Layer 5 of a small transformer language model trained on English Wikipedia (8 layers, counted from 0, width 64).
A neuron's activation on a vector x is GELU(weights . x + bias), where the dot is the dot product.

Input weights of the MLP neurons that the questions are about. A number n stands for (n - 128) times 0.0086.
n23 (bias -0.023): 106, 156, 119, 171, 112, 149, 131, 106, 172, 142, 137, 140, 158, 158, 155, 96, 137, 149, 114, 70, 132, 119, 93, 144, 96, 119, 200, 155, 155, 134, 113, 113, 132, 117, 124, 101, 119, 147, 126, 134, 143, 162, 157, 154, 143, 97, 102, 92, 93, 140, 157, 180, 124, 84, 109, 72, 62, 183, 97, 142, 71, 125, 108, 130
n29 (bias -0.006): 126, 72, 85, 148, 121, 152, 152, 129, 166, 140, 129, 168, 88, 121, 92, 112, 90, 141, 76, 130, 114, 130, 140, 157, 53, 92, 72, 75, 101, 221, 107, 197, 103, 123, 165, 133, 94, 79, 60, 197, 95, 120, 89, 189, 154, 76, 146, 168, 101, 183, 106, 139, 113, 221, 200, 162, 105, 177, 151, 109, 143, 76, 154, 120
n41 (bias -0.007): 110, 114, 178, 93, 159, 76, 78, 108, 158, 165, 125, 54, 138, 90, 140, 119, 124, 169, 227, 114, 120, 167, 149, 50, 107, 93, 110, 169, 152, 85, 122, 114, 102, 175, 122, 168, 81, 109, 143, 112, 119, 164, 107, 112, 131, 139, 92, 117, 172, 109, 140, 87, 152, 140, 188, 104, 94, 161, 139, 157, 154, 140, 154, 158
n42 (bias -0.021): 177, 148, 136, 106, 97, 81, 132, 94, 164, 134, 96, 173, 105, 111, 149, 101, 133, 137, 122, 76, 201, 117, 74, 131, 136, 113, 141, 153, 96, 106, 145, 183, 144, 123, 176, 151, 134, 135, 90, 111, 124, 95, 47, 75, 165, 152, 182, 176, 187, 249, 74, 100, 136, 173, 71, 142, 93, 152, 158, 64, 119, 144, 119, 108
n79 (bias -0.007): 100, 108, 112, 194, 102, 159, 137, 151, 48, 156, 129, 176, 146, 125, 102, 138, 165, 146, 109, 117, 137, 92, 143, 150, 134, 146, 143, 77, 147, 188, 149, 188, 121, 91, 139, 93, 119, 122, 66, 142, 153, 115, 105, 112, 127, 56, 98, 119, 127, 99, 112, 186, 104, 113, 142, 147, 130, 122, 124, 169, 152, 124, 105, 112
n93 (bias -0.011): 119, 120, 144, 125, 170, 110, 183, 108, 154, 129, 173, 185, 162, 100, 129, 123, 97, 150, 110, 82, 117, 135, 91, 173, 131, 116, 93, 152, 119, 131, 172, 141, 109, 122, 192, 138, 105, 69, 175, 117, 112, 107, 176, 109, 129, 121, 154, 136, 123, 156, 150, 121, 150, 125, 97, 72, 119, 101, 104, 155, 52, 135, 106, 148
n122 (bias -0.008): 74, 68, 147, 138, 150, 110, 158, 115, 184, 178, 164, 143, 76, 80, 74, 133, 106, 196, 131, 97, 183, 66, 118, 107, 121, 109, 190, 131, 132, 153, 143, 171, 147, 160, 90, 164, 146, 185, 112, 64, 117, 76, 214, 151, 127, 102, 62, 238, 122, 65, 132, 158, 143, 74, 98, 48, 197, 154, 64, 161, 99, 160, 143, 143
n144 (bias -0.017): 191, 141, 189, 88, 177, 150, 109, 71, 141, 131, 93, 154, 196, 129, 88, 198, 34, 114, 77, 159, 135, 70, 134, 114, 102, 119, 195, 94, 100, 79, 130, 116, 66, 85, 166, 176, 134, 170, 157, 84, 118, 87, 67, 166, 113, 134, 100, 145, 114, 143, 77, 127, 143, 65, 82, 112, 140, 164, 90, 189, 237, 124, 138, 158
n160 (bias -0.017): 136, 115, 121, 96, 109, 170, 127, 92, 142, 56, 62, 148, 137, 134, 146, 88, 89, 85, 121, 140, 111, 100, 133, 157, 86, 160, 142, 157, 138, 104, 175, 119, 93, 114, 166, 82, 113, 64, 126, 133, 142, 131, 102, 104, 203, 112, 176, 163, 125, 222, 105, 164, 166, 159, 172, 160, 138, 143, 172, 183, 132, 140, 123, 133
n173 (bias 0.007): 110, 92, 92, 107, 123, 118, 164, 143, 172, 68, 169, 147, 99, 144, 123, 104, 150, 162, 100, 164, 142, 152, 100, 106, 142, 118, 150, 117, 103, 148, 104, 67, 179, 149, 96, 149, 131, 85, 119, 138, 89, 102, 148, 137, 93, 147, 108, 208, 103, 142, 137, 169, 167, 126, 115, 144, 104, 132, 105, 122, 105, 145, 162, 121
n191 (bias -0.015): 135, 164, 176, 173, 173, 98, 114, 73, 117, 152, 127, 99, 112, 141, 121, 112, 148, 106, 50, 170, 98, 86, 144, 127, 158, 141, 168, 170, 96, 176, 133, 100, 111, 133, 157, 93, 111, 103, 174, 99, 98, 184, 160, 107, 106, 116, 181, 108, 108, 68, 122, 91, 77, 136, 137, 135, 97, 165, 171, 147, 146, 96, 112, 129
n195 (bias -0.020): 93, 80, 159, 117, 176, 150, 145, 182, 101, 154, 99, 122, 160, 138, 107, 108, 165, 135, 114, 130, 157, 186, 112, 86, 97, 75, 81, 91, 175, 101, 93, 182, 98, 160, 159, 91, 144, 175, 155, 171, 107, 74, 101, 106, 27, 153, 129, 184, 145, 147, 139, 96, 195, 101, 143, 112, 137, 61, 143, 108, 141, 158, 114, 170
n196 (bias -0.017): 114, 120, 157, 158, 115, 207, 106, 138, 61, 156, 209, 127, 141, 145, 140, 83, 59, 163, 244, 48, 47, 192, 160, 143, 134, 110, 139, 80, 152, 183, 86, 183, 128, 130, 216, 43, 136, 134, 16, 214, 76, 165, 140, 166, 142, 63, 133, 46, 184, 113, 27, 148, 43, 89, 198, 128, 133, 170, 188, 113, 167, 110, 66, 88
n211 (bias -0.032): 134, 78, 126, 147, 86, 56, 110, 158, 122, 204, 145, 97, 96, 126, 96, 186, 135, 136, 87, 132, 136, 171, 99, 145, 138, 161, 92, 76, 152, 134, 163, 119, 123, 207, 169, 145, 96, 136, 142, 110, 138, 98, 107, 124, 163, 150, 152, 76, 116, 132, 101, 167, 121, 42, 212, 157, 136, 115, 139, 133, 133, 95, 128, 138
n282 (bias -0.020): 92, 135, 142, 79, 137, 107, 119, 144, 180, 107, 113, 168, 52, 71, 159, 62, 181, 182, 136, 152, 117, 32, 150, 133, 79, 132, 141, 164, 141, 149, 202, 179, 229, 115, 94, 53, 109, 138, 160, 136, 157, 131, 128, 207, 124, 169, 106, 124, 102, 66, 69, 133, 118, 56, 161, 132, 131, 143, 125, 168, 165, 113, 135, 120
n285 (bias -0.011): 115, 145, 175, 102, 139, 133, 181, 171, 96, 183, 170, 107, 120, 127, 141, 168, 72, 205, 87, 98, 37, 164, 131, 219, 90, 153, 92, 144, 117, 77, 169, 93, 114, 129, 136, 132, 94, 210, 134, 143, 111, 140, 100, 127, 129, 173, 184, 55, 134, 119, 88, 202, 105, 47, 124, 160, 103, 129, 144, 105, 107, 101, 81, 42
n312 (bias -0.024): 138, 165, 93, 127, 192, 153, 138, 107, 168, 128, 93, 84, 98, 119, 169, 136, 152, 34, 93, 166, 165, 130, 108, 157, 164, 206, 188, 163, 138, 109, 141, 91, 87, 145, 156, 79, 115, 116, 148, 78, 54, 173, 82, 157, 95, 86, 212, 102, 124, 191, 155, 74, 114, 150, 140, 119, 118, 106, 135, 66, 181, 131, 142, 108
n336 (bias -0.019): 66, 124, 146, 150, 170, 136, 73, 167, 133, 208, 91, 73, 114, 82, 96, 137, 85, 133, 143, 102, 154, 149, 126, 137, 164, 119, 101, 149, 96, 213, 120, 152, 96, 134, 138, 177, 120, 149, 154, 92, 82, 197, 132, 133, 46, 227, 128, 125, 90, 168, 119, 180, 49, 143, 103, 120, 120, 132, 169, 111, 193, 90, 102, 29
n341 (bias -0.014): 144, 81, 159, 91, 153, 192, 168, 118, 225, 90, 219, 163, 201, 142, 178, 133, 44, 122, 94, 173, 118, 99, 75, 197, 89, 53, 178, 133, 159, 109, 166, 208, 62, 123, 80, 208, 54, 113, 184, 18, 140, 66, 131, 128, 120, 101, 86, 153, 157, 155, 101, 57, 158, 102, 99, 61, 156, 175, 155, 53, 206, 140, 98, 94
n347 (bias -0.010): 147, 111, 131, 121, 100, 145, 122, 148, 166, 165, 170, 179, 109, 161, 97, 133, 81, 91, 56, 78, 115, 106, 93, 146, 119, 136, 122, 136, 126, 164, 103, 172, 106, 155, 185, 104, 80, 126, 86, 154, 114, 128, 145, 150, 109, 127, 121, 156, 154, 125, 126, 139, 145, 124, 127, 143, 128, 134, 115, 142, 150, 147, 147, 75
n360 (bias -0.005): 162, 160, 103, 95, 153, 114, 217, 132, 106, 116, 140, 74, 167, 132, 115, 151, 152, 109, 89, 97, 92, 110, 177, 168, 138, 124, 148, 99, 164, 152, 148, 45, 157, 121, 126, 162, 130, 115, 143, 110, 135, 131, 145, 132, 196, 142, 93, 86, 156, 150, 107, 46, 132, 131, 85, 123, 75, 105, 171, 144, 135, 105, 126, 72
n389 (bias -0.013): 168, 139, 142, 186, 69, 79, 163, 97, 97, 160, 163, 121, 178, 146, 119, 108, 128, 184, 125, 68, 120, 159, 101, 149, 145, 155, 114, 113, 100, 132, 119, 119, 105, 87, 135, 83, 61, 124, 160, 145, 130, 175, 102, 67, 153, 122, 156, 165, 117, 103, 159, 145, 109, 139, 68, 138, 90, 172, 120, 113, 127, 179, 137, 163
n396 (bias -0.012): 162, 163, 123, 147, 124, 36, 104, 111, 110, 97, 159, 126, 143, 54, 64, 177, 120, 101, 84, 117, 198, 143, 208, 175, 107, 211, 119, 98, 77, 123, 151, 73, 115, 123, 111, 125, 165, 135, 124, 167, 114, 91, 60, 170, 188, 128, 100, 147, 145, 168, 95, 93, 103, 125, 140, 207, 125, 132, 46, 181, 179, 120, 80, 151
n410 (bias -0.019): 115, 137, 146, 149, 76, 81, 100, 92, 95, 137, 123, 156, 146, 114, 101, 184, 151, 162, 105, 75, 207, 109, 141, 116, 132, 145, 112, 54, 120, 205, 103, 153, 152, 98, 137, 158, 124, 81, 112, 131, 116, 132, 132, 166, 176, 32, 75, 180, 109, 132, 185, 129, 112, 146, 136, 128, 88, 157, 222, 130, 157, 88, 83, 110
n412 (bias -0.006): 176, 140, 188, 73, 157, 99, 162, 142, 206, 209, 93, 133, 93, 153, 137, 119, 91, 158, 92, 119, 119, 83, 146, 168, 130, 89, 135, 113, 52, 73, 136, 159, 112, 111, 83, 180, 135, 153, 88, 134, 82, 56, 157, 146, 96, 123, 53, 179, 108, 117, 68, 155, 202, 131, 94, 144, 167, 176, 101, 92, 147, 140, 137, 108
n418 (bias -0.022): 61, 160, 159, 82, 166, 141, 111, 173, 115, 203, 147, 164, 109, 98, 128, 159, 106, 122, 118, 124, 156, 137, 145, 140, 130, 80, 80, 113, 149, 130, 177, 135, 102, 223, 126, 192, 51, 131, 124, 108, 88, 101, 194, 94, 92, 114, 119, 190, 123, 107, 96, 135, 165, 107, 77, 125, 157, 46, 83, 118, 146, 150, 114, 161
n450 (bias -0.005): 146, 97, 162, 163, 66, 128, 187, 133, 194, 216, 92, 120, 120, 102, 148, 115, 131, 169, 163, 144, 166, 164, 188, 67, 129, 90, 64, 177, 220, 43, 77, 125, 132, 93, 169, 130, 176, 98, 103, 189, 231, 81, 197, 117, 76, 85, 39, 150, 105, 96, 63, 144, 140, 151, 119, 89, 125, 119, 154, 140, 142, 142, 121, 154
n486 (bias -0.036): 135, 146, 146, 129, 207, 52, 220, 123, 76, 127, 182, 105, 211, 113, 83, 140, 100, 140, 99, 125, 93, 116, 86, 161, 121, 165, 117, 134, 114, 182, 112, 68, 118, 117, 144, 71, 182, 151, 156, 102, 121, 148, 99, 160, 164, 128, 161, 125, 168, 107, 101, 117, 132, 120, 102, 95, 95, 140, 157, 130, 130, 60, 133, 112

Each question shows a token from some text and the vector x that enters the MLP there. A number n stands for (n - 128) times 0.036.

"\n": 144, 108, 111, 140, 162, 116, 106, 118, 125, 140, 100, 179, 165, 107, 116, 150, 146, 92, 108, 111, 111, 108, 141, 156, 191, 109, 151, 166, 135, 127, 66, 155, 101, 138, 92, 136, 119, 168, 107, 132, 134, 165, 113, 106, 147, 175, 83, 150, 105, 125, 107, 122, 148, 152, 139, 107, 146, 113, 132, 141, 47, 120, 95, 154
The neuron with the highest activation: n122

"2": 161, 102, 102, 148, 160, 155, 117, 137, 107, 141, 134, 146, 147, 117, 120, 155, 141, 89, 96, 109, 90, 104, 154, 158, 187, 162, 130, 151, 147, 109, 82, 131, 86, 147, 100, 150, 101, 158, 98, 133, 131, 152, 86, 102, 136, 173, 149, 127, 127, 124, 131, 119, 141, 137, 137, 124, 141, 92, 150, 120, 34, 107, 103, 167
Which two neurons fire most, strongest first? n285, n312

" he": 157, 119, 97, 145, 146, 116, 113, 99, 105, 140, 129, 210, 145, 108, 124, 131, 153, 99, 94, 113, 100, 102, 124, 151, 175, 124, 153, 162, 151, 136, 70, 146, 90, 138, 86, 118, 116, 164, 97, 137, 134, 147, 116, 111, 136, 160, 107, 119, 113, 157, 125, 108, 155, 168, 136, 131, 150, 109, 150, 133, 42, 127, 100, 158
Which neuron fires most, and how strongly? n42, at about 2.4

"EP": 173, 139, 85, 142, 145, 125, 96, 130, 137, 132, 127, 162, 146, 128, 144, 154, 156, 95, 110, 146, 104, 103, 173, 142, 177, 173, 132, 162, 147, 117, 49, 112, 108, 150, 102, 128, 102, 138, 106, 138, 109, 126, 109, 105, 145, 158, 112, 98, 131, 128, 174, 95, 158, 137, 141, 152, 143, 105, 97, 115, 43, 111, 100, 141
The three highest activations, in order: n312, n396, n360

" noted": 160, 120, 91, 149, 129, 124, 101, 102, 104, 123, 135, 194, 154, 96, 134, 133, 162, 98, 93, 128, 106, 87, 160, 167, 188, 114, 143, 184, 163, 128, 77, 142, 103, 146, 105, 127, 96, 147, 116, 138, 130, 140, 121, 115, 136, 167, 111, 125, 99, 122, 137, 108, 131, 155, 134, 146, 128, 107, 145, 135, 55, 127, 83, 152
Which two neurons fire most, strongest first? n191, n93

"---|---|---|---|": 132, 121, 104, 153, 127, 141, 96, 111, 123, 141, 105, 169, 155, 109, 116, 121, 170, 75, 130, 122, 96, 104, 164, 145, 191, 137, 144, 150, 144, 137, 42, 146, 106, 170, 81, 136, 88, 132, 83, 130, 145, 147, 110, 120, 134, 194, 126, 125, 118, 123, 111, 137, 147, 162, 128, 144, 140, 98, 154, 126, 88, 120, 89, 141
Which two neurons fire most, strongest first? n336, n79

" \"": 165, 116, 110, 134, 156, 111, 115, 112, 117, 126, 104, 173, 149, 103, 127, 135, 162, 122, 119, 117, 70, 111, 153, 132, 193, 133, 149, 168, 148, 132, 69, 132, 97, 162, 85, 143, 72, 152, 95, 155, 116, 139, 115, 126, 140, 179, 114, 142, 115, 126, 116, 118, 157, 167, 137, 120, 155, 94, 119, 135, 55, 114, 107, 144
The neuron with the highest activation: n418

"4": 149, 98, 96, 145, 142, 132, 106, 116, 111, 124, 144, 165, 143, 118, 137, 150, 149, 103, 116, 128, 87, 77, 143, 146, 171, 147, 134, 156, 173, 119, 98, 134, 126, 139, 101, 177, 114, 158, 106, 156, 127, 147, 85, 134, 116, 193, 127, 133, 108, 120, 113, 135, 149, 123, 128, 157, 147, 105, 114, 133, 29, 76, 107, 132
Which two neurons fire most, strongest first? n285, n211

" O": 151, 121, 57, 162, 140, 147, 103, 116, 136, 132, 141, 172, 148, 127, 127, 143, 132, 87, 83, 121, 82, 106, 140, 125, 166, 126, 137, 158, 161, 125, 56, 134, 108, 138, 99, 114, 114, 120, 89, 162, 105, 135, 129, 102, 148, 182, 118, 112, 112, 161, 159, 133, 157, 187, 146, 134, 141, 106, 136, 135, 53, 113, 115, 140
The neuron with the highest activation: n29

" February": 162, 103, 88, 145, 157, 142, 91, 111, 98, 114, 134, 192, 148, 125, 118, 163, 147, 83, 85, 128, 102, 83, 135, 147, 172, 133, 159, 144, 140, 119, 68, 134, 99, 139, 87, 156, 117, 145, 113, 139, 126, 152, 106, 128, 134, 183, 110, 125, 113, 129, 117, 118, 158, 133, 144, 132, 133, 102, 148, 163, 78, 77, 124, 172
Which neuron fires most, and how strongly? n144, at about 2.9

")": 171, 91, 113, 123, 150, 155, 100, 99, 133, 119, 131, 153, 146, 117, 126, 152, 148, 92, 110, 114, 89, 97, 131, 129, 193, 134, 146, 171, 139, 120, 66, 145, 100, 142, 90, 151, 109, 155, 95, 131, 117, 129, 105, 135, 151, 204, 96, 131, 122, 135, 132, 124, 172, 146, 124, 150, 118, 119, 124, 104, 63, 101, 123, 174
The neuron with the highest activation: n412

".": 158, 104, 100, 164, 134, 119, 90, 123, 124, 131, 130, 174, 141, 136, 149, 138, 157, 104, 124, 124, 121, 113, 167, 145, 171, 114, 140, 175, 158, 130, 68, 171, 98, 147, 92, 146, 127, 137, 104, 140, 127, 138, 110, 101, 138, 174, 88, 119, 85, 129, 104, 120, 158, 162, 117, 128, 122, 108, 140, 110, 49, 112, 78, 168
The neuron with the highest activation: n450

"|": 144, 115, 101, 130, 165, 123, 95, 107, 113, 130, 103, 179, 155, 115, 136, 134, 160, 86, 125, 101, 123, 103, 153, 138, 185, 118, 135, 168, 149, 134, 58, 145, 93, 147, 105, 138, 123, 157, 105, 131, 111, 184, 110, 108, 136, 195, 98, 123, 121, 130, 111, 112, 137, 174, 143, 99, 147, 115, 141, 141, 58, 112, 110, 137
The neuron with the highest activation: n336

"==": 139, 110, 121, 139, 155, 120, 105, 108, 131, 135, 131, 196, 142, 102, 125, 136, 167, 94, 122, 109, 116, 101, 143, 139, 193, 110, 145, 171, 142, 120, 73, 141, 94, 147, 97, 126, 110, 159, 121, 138, 122, 163, 124, 105, 135, 177, 88, 133, 117, 112, 83, 114, 151, 170, 144, 98, 147, 105, 136, 158, 60, 118, 93, 155
The neuron with the highest activation: n122

" ": 157, 106, 112, 155, 158, 144, 102, 112, 102, 139, 131, 180, 162, 107, 136, 142, 151, 87, 122, 106, 101, 93, 144, 133, 177, 112, 127, 171, 146, 137, 66, 139, 98, 149, 109, 123, 98, 142, 93, 149, 126, 174, 123, 113, 144, 167, 95, 119, 128, 132, 88, 113, 149, 166, 155, 100, 137, 110, 136, 145, 54, 130, 94, 164
The neuron with the highest activation: n196

"1": 157, 100, 90, 138, 167, 140, 125, 135, 107, 159, 150, 169, 167, 118, 154, 170, 134, 71, 99, 120, 106, 90, 149, 131, 148, 146, 128, 156, 139, 123, 63, 128, 101, 155, 93, 121, 118, 139, 85, 151, 133, 165, 104, 112, 126, 168, 110, 146, 136, 130, 124, 111, 145, 125, 139, 117, 146, 99, 164, 144, 50, 87, 100, 162
Which neuron fires most, and how strongly? n486, at about 2.2

" September": 160, 113, 83, 144, 153, 140, 105, 96, 113, 117, 132, 190, 162, 118, 137, 169, 141, 84, 88, 128, 102, 81, 143, 142, 177, 128, 156, 146, 141, 122, 66, 132, 96, 130, 92, 156, 119, 150, 112, 144, 118, 151, 102, 137, 138, 184, 109, 121, 110, 125, 119, 121, 155, 145, 139, 146, 128, 103, 142, 157, 68, 80, 114, 154
The neuron with the highest activation: n144

" Don": 185, 120, 86, 176, 117, 135, 94, 108, 127, 128, 108, 150, 126, 130, 126, 133, 139, 116, 117, 140, 74, 121, 124, 151, 164, 147, 144, 156, 120, 135, 74, 136, 108, 132, 100, 151, 109, 107, 104, 146, 111, 157, 129, 104, 168, 217, 115, 112, 71, 124, 160, 108, 156, 159, 145, 128, 99, 130, 126, 127, 58, 129, 126, 150
The neuron with the highest activation: n389

"s": 155, 137, 113, 160, 114, 137, 90, 126, 92, 93, 148, 177, 148, 99, 141, 126, 126, 120, 90, 126, 115, 103, 143, 155, 176, 134, 134, 191, 133, 132, 91, 128, 120, 141, 105, 152, 89, 139, 111, 138, 135, 130, 138, 135, 121, 148, 96, 163, 111, 115, 147, 119, 144, 159, 152, 118, 130, 102, 147, 127, 13, 132, 89, 159
Which two neurons fire most, strongest first? n93, n23

",": 169, 111, 110, 137, 135, 133, 92, 126, 132, 118, 124, 189, 171, 134, 148, 139, 137, 101, 108, 132, 117, 92, 149, 159, 150, 120, 141, 185, 153, 115, 40, 152, 106, 153, 103, 145, 98, 152, 85, 124, 101, 141, 133, 116, 147, 177, 91, 133, 104, 125, 150, 102, 153, 150, 128, 146, 109, 122, 142, 95, 65, 109, 98, 149
Which neuron fires most, and how strongly? n341, at about 2.6

"l": 162, 104, 95, 137, 110, 153, 82, 119, 78, 132, 119, 200, 148, 92, 119, 133, 160, 121, 102, 114, 104, 90, 125, 150, 167, 151, 129, 184, 135, 118, 79, 148, 119, 138, 105, 124, 114, 134, 87, 108, 129, 130, 134, 107, 120, 138, 127, 110, 134, 133, 149, 123, 170, 155, 153, 154, 156, 103, 144, 130, 47, 130, 130, 181
The neuron with the highest activation: n79

" |": 139, 104, 116, 142, 144, 125, 110, 104, 106, 116, 104, 154, 147, 112, 129, 147, 157, 113, 137, 110, 99, 97, 152, 132, 182, 140, 147, 176, 146, 137, 60, 140, 99, 177, 104, 169, 75, 139, 93, 134, 133, 166, 89, 124, 132, 186, 106, 136, 120, 137, 128, 116, 158, 173, 126, 113, 130, 116, 126, 114, 52, 108, 113, 158
The three highest activations, in order: n41, n42, n336

"9": 156, 87, 84, 129, 162, 149, 101, 114, 117, 144, 152, 173, 153, 115, 137, 164, 153, 86, 105, 112, 102, 87, 152, 135, 166, 141, 138, 170, 144, 113, 81, 118, 104, 150, 88, 147, 111, 153, 118, 152, 130, 163, 93, 118, 131, 192, 123, 132, 116, 129, 104, 123, 155, 134, 139, 132, 135, 108, 131, 138, 45, 87, 110, 142
The neuron with the highest activation: n360

"|---|": 150, 131, 103, 150, 129, 146, 106, 114, 126, 124, 116, 178, 165, 101, 127, 124, 155, 70, 116, 117, 102, 96, 164, 152, 187, 121, 164, 155, 144, 137, 61, 152, 107, 160, 86, 135, 85, 133, 90, 129, 130, 159, 109, 119, 135, 193, 102, 119, 126, 119, 112, 134, 131, 166, 133, 130, 153, 96, 152, 124, 68, 120, 103, 132
The neuron with the highest activation: n347

"a": 159, 98, 109, 116, 106, 155, 96, 141, 111, 112, 106, 170, 162, 161, 112, 144, 142, 126, 114, 118, 93, 127, 122, 134, 162, 141, 138, 154, 150, 139, 72, 135, 89, 173, 112, 155, 130, 120, 115, 121, 159, 148, 93, 129, 112, 177, 112, 116, 119, 121, 166, 121, 168, 127, 138, 131, 164, 94, 99, 136, 20, 103, 139, 145
The neuron with the highest activation: n195

"lo": 173, 124, 60, 120, 108, 143, 146, 138, 101, 153, 118, 170, 155, 112, 159, 130, 158, 90, 118, 137, 94, 89, 140, 134, 143, 146, 120, 161, 145, 107, 64, 127, 90, 167, 88, 116, 140, 116, 93, 126, 132, 160, 117, 124, 144, 163, 117, 111, 110, 152, 147, 109, 167, 174, 132, 121, 176, 132, 109, 138, 46, 121, 125, 130
The neuron with the highest activation: n160

":": 171, 97, 95, 141, 127, 142, 99, 135, 137, 117, 153, 153, 149, 122, 107, 152, 136, 100, 127, 134, 123, 113, 158, 141, 181, 109, 144, 176, 153, 117, 78, 127, 131, 173, 90, 160, 99, 105, 91, 125, 78, 146, 122, 116, 140, 167, 109, 129, 97, 124, 141, 104, 188, 151, 142, 140, 119, 85, 127, 128, 46, 120, 117, 151
The neuron with the highest activation: n173

"b": 151, 95, 91, 142, 115, 167, 111, 155, 109, 130, 124, 169, 166, 140, 120, 167, 163, 100, 139, 120, 108, 100, 111, 129, 160, 132, 131, 175, 128, 98, 56, 116, 96, 147, 95, 116, 135, 109, 106, 135, 120, 114, 107, 117, 143, 172, 136, 97, 133, 138, 171, 126, 176, 182, 137, 144, 139, 108, 125, 125, 40, 126, 105, 134
The three highest activations, in order: n160, n195, n93

" from": 161, 114, 85, 143, 141, 123, 97, 91, 107, 133, 137, 186, 140, 122, 143, 149, 141, 91, 80, 110, 116, 85, 149, 165, 169, 124, 154, 158, 153, 141, 67, 161, 112, 152, 103, 144, 107, 156, 97, 143, 132, 139, 120, 100, 133, 172, 82, 136, 102, 130, 135, 119, 149, 159, 143, 119, 124, 101, 159, 149, 59, 102, 106, 152
The neuron with the highest activation: n347

" life": 166, 107, 100, 138, 149, 115, 108, 120, 109, 124, 168, 199, 142, 118, 132, 121, 156, 72, 104, 123, 109, 86, 161, 137, 178, 134, 137, 174, 143, 131, 75, 140, 108, 132, 72, 121, 96, 139, 109, 143, 144, 173, 129, 100, 127, 158, 94, 116, 112, 147, 108, 113, 164, 150, 140, 116, 138, 101, 148, 154, 74, 109, 111, 156
The three highest activations, in order: n191, n347, n360

" changes": 144, 126, 95, 149, 133, 135, 94, 110, 104, 99, 156, 187, 158, 114, 128, 141, 148, 96, 84, 114, 125, 84, 139, 158, 188, 131, 153, 174, 148, 141, 74, 138, 117, 136, 92, 142, 115, 133, 102, 154, 155, 148, 116, 122, 128, 156, 106, 135, 117, 124, 138, 121, 139, 163, 131, 127, 129, 78, 135, 154, 42, 125, 79, 146
The neuron with the highest activation: n79

"8": 158, 82, 80, 122, 164, 146, 105, 118, 116, 161, 153, 169, 158, 125, 134, 172, 148, 77, 104, 130, 113, 91, 133, 133, 152, 157, 142, 155, 130, 118, 79, 135, 112, 149, 84, 141, 135, 151, 98, 154, 140, 159, 101, 104, 136, 187, 124, 130, 112, 128, 126, 128, 154, 111, 146, 126, 124, 104, 134, 131, 55, 70, 108, 157
Which neuron fires most, and how strongly? n211, at about 1.4

"6": 152, 99, 105, 141, 142, 136, 100, 110, 109, 114, 141, 173, 140, 110, 134, 149, 147, 117, 104, 136, 83, 97, 133, 160, 170, 156, 130, 159, 160, 119, 95, 146, 129, 135, 103, 178, 103, 156, 100, 149, 132, 146, 98, 138, 110, 191, 120, 127, 114, 109, 110, 126, 150, 126, 126, 164, 151, 99, 125, 132, 27, 77, 121, 132
The neuron with the highest activation: n285

"itt": 177, 140, 97, 158, 90, 138, 55, 124, 92, 107, 113, 171, 127, 126, 168, 130, 130, 102, 102, 149, 73, 129, 132, 157, 151, 160, 117, 177, 137, 102, 70, 134, 125, 130, 122, 159, 90, 149, 102, 139, 131, 151, 148, 102, 143, 159, 130, 149, 123, 112, 171, 104, 120, 139, 147, 132, 144, 135, 111, 127, 46, 122, 130, 139
The neuron with the highest activation: n389

" March": 172, 119, 100, 157, 168, 138, 88, 102, 110, 115, 137, 194, 153, 126, 129, 168, 126, 83, 101, 116, 97, 93, 146, 141, 170, 128, 153, 147, 141, 111, 70, 131, 95, 138, 91, 149, 111, 148, 127, 147, 121, 159, 100, 135, 129, 184, 102, 104, 116, 132, 130, 118, 154, 144, 134, 153, 130, 93, 132, 149, 61, 95, 107, 151
Which neuron fires most, and how strongly? n144, at about 2.5

"is": 170, 125, 86, 142, 99, 120, 66, 117, 116, 120, 134, 178, 148, 120, 146, 134, 125, 99, 104, 137, 92, 128, 160, 154, 191, 135, 132, 152, 143, 129, 86, 144, 125, 161, 81, 143, 103, 117, 94, 118, 146, 159, 140, 128, 124, 171, 84, 149, 100, 118, 144, 122, 139, 165, 167, 145, 120, 97, 131, 128, 46, 111, 118, 148
Which two neurons fire most, strongest first? n173, n347

" advantage": 177, 139, 74, 146, 111, 133, 116, 115, 110, 86, 139, 156, 159, 132, 148, 150, 161, 102, 92, 125, 104, 87, 133, 131, 187, 120, 148, 179, 148, 126, 77, 127, 102, 109, 90, 134, 119, 121, 86, 185, 135, 150, 122, 119, 133, 159, 120, 141, 127, 123, 161, 109, 154, 148, 147, 131, 144, 112, 111, 156, 47, 107, 99, 125
The neuron with the highest activation: n23

"3": 166, 97, 73, 128, 145, 153, 76, 115, 119, 135, 146, 183, 136, 123, 152, 148, 164, 107, 102, 127, 123, 69, 148, 128, 152, 143, 129, 159, 169, 118, 97, 152, 135, 119, 93, 140, 125, 151, 119, 145, 121, 161, 118, 132, 123, 186, 106, 114, 94, 128, 115, 110, 145, 124, 155, 148, 120, 123, 144, 116, 40, 80, 115, 149
Which neuron fires most, and how strongly? n282, at about 2.3

" of": 180, 119, 115, 169, 120, 123, 85, 99, 127, 88, 125, 167, 147, 135, 140, 137, 127, 133, 94, 132, 144, 85, 153, 149, 162, 112, 117, 153, 189, 163, 85, 159, 138, 136, 92, 146, 102, 137, 85, 129, 113, 143, 125, 120, 131, 140, 110, 127, 119, 118, 126, 122, 155, 170, 146, 130, 152, 70, 142, 119, 32, 129, 101, 131
The neuron with the highest activation: n410

"5": 154, 117, 92, 155, 154, 147, 106, 124, 110, 149, 154, 160, 169, 143, 134, 162, 124, 91, 99, 100, 89, 97, 153, 148, 176, 147, 133, 167, 144, 119, 74, 124, 106, 152, 92, 132, 109, 151, 101, 147, 126, 140, 98, 107, 129, 184, 106, 101, 126, 139, 135, 129, 149, 153, 138, 148, 133, 82, 141, 132, 39, 99, 101, 132
The neuron with the highest activation: n285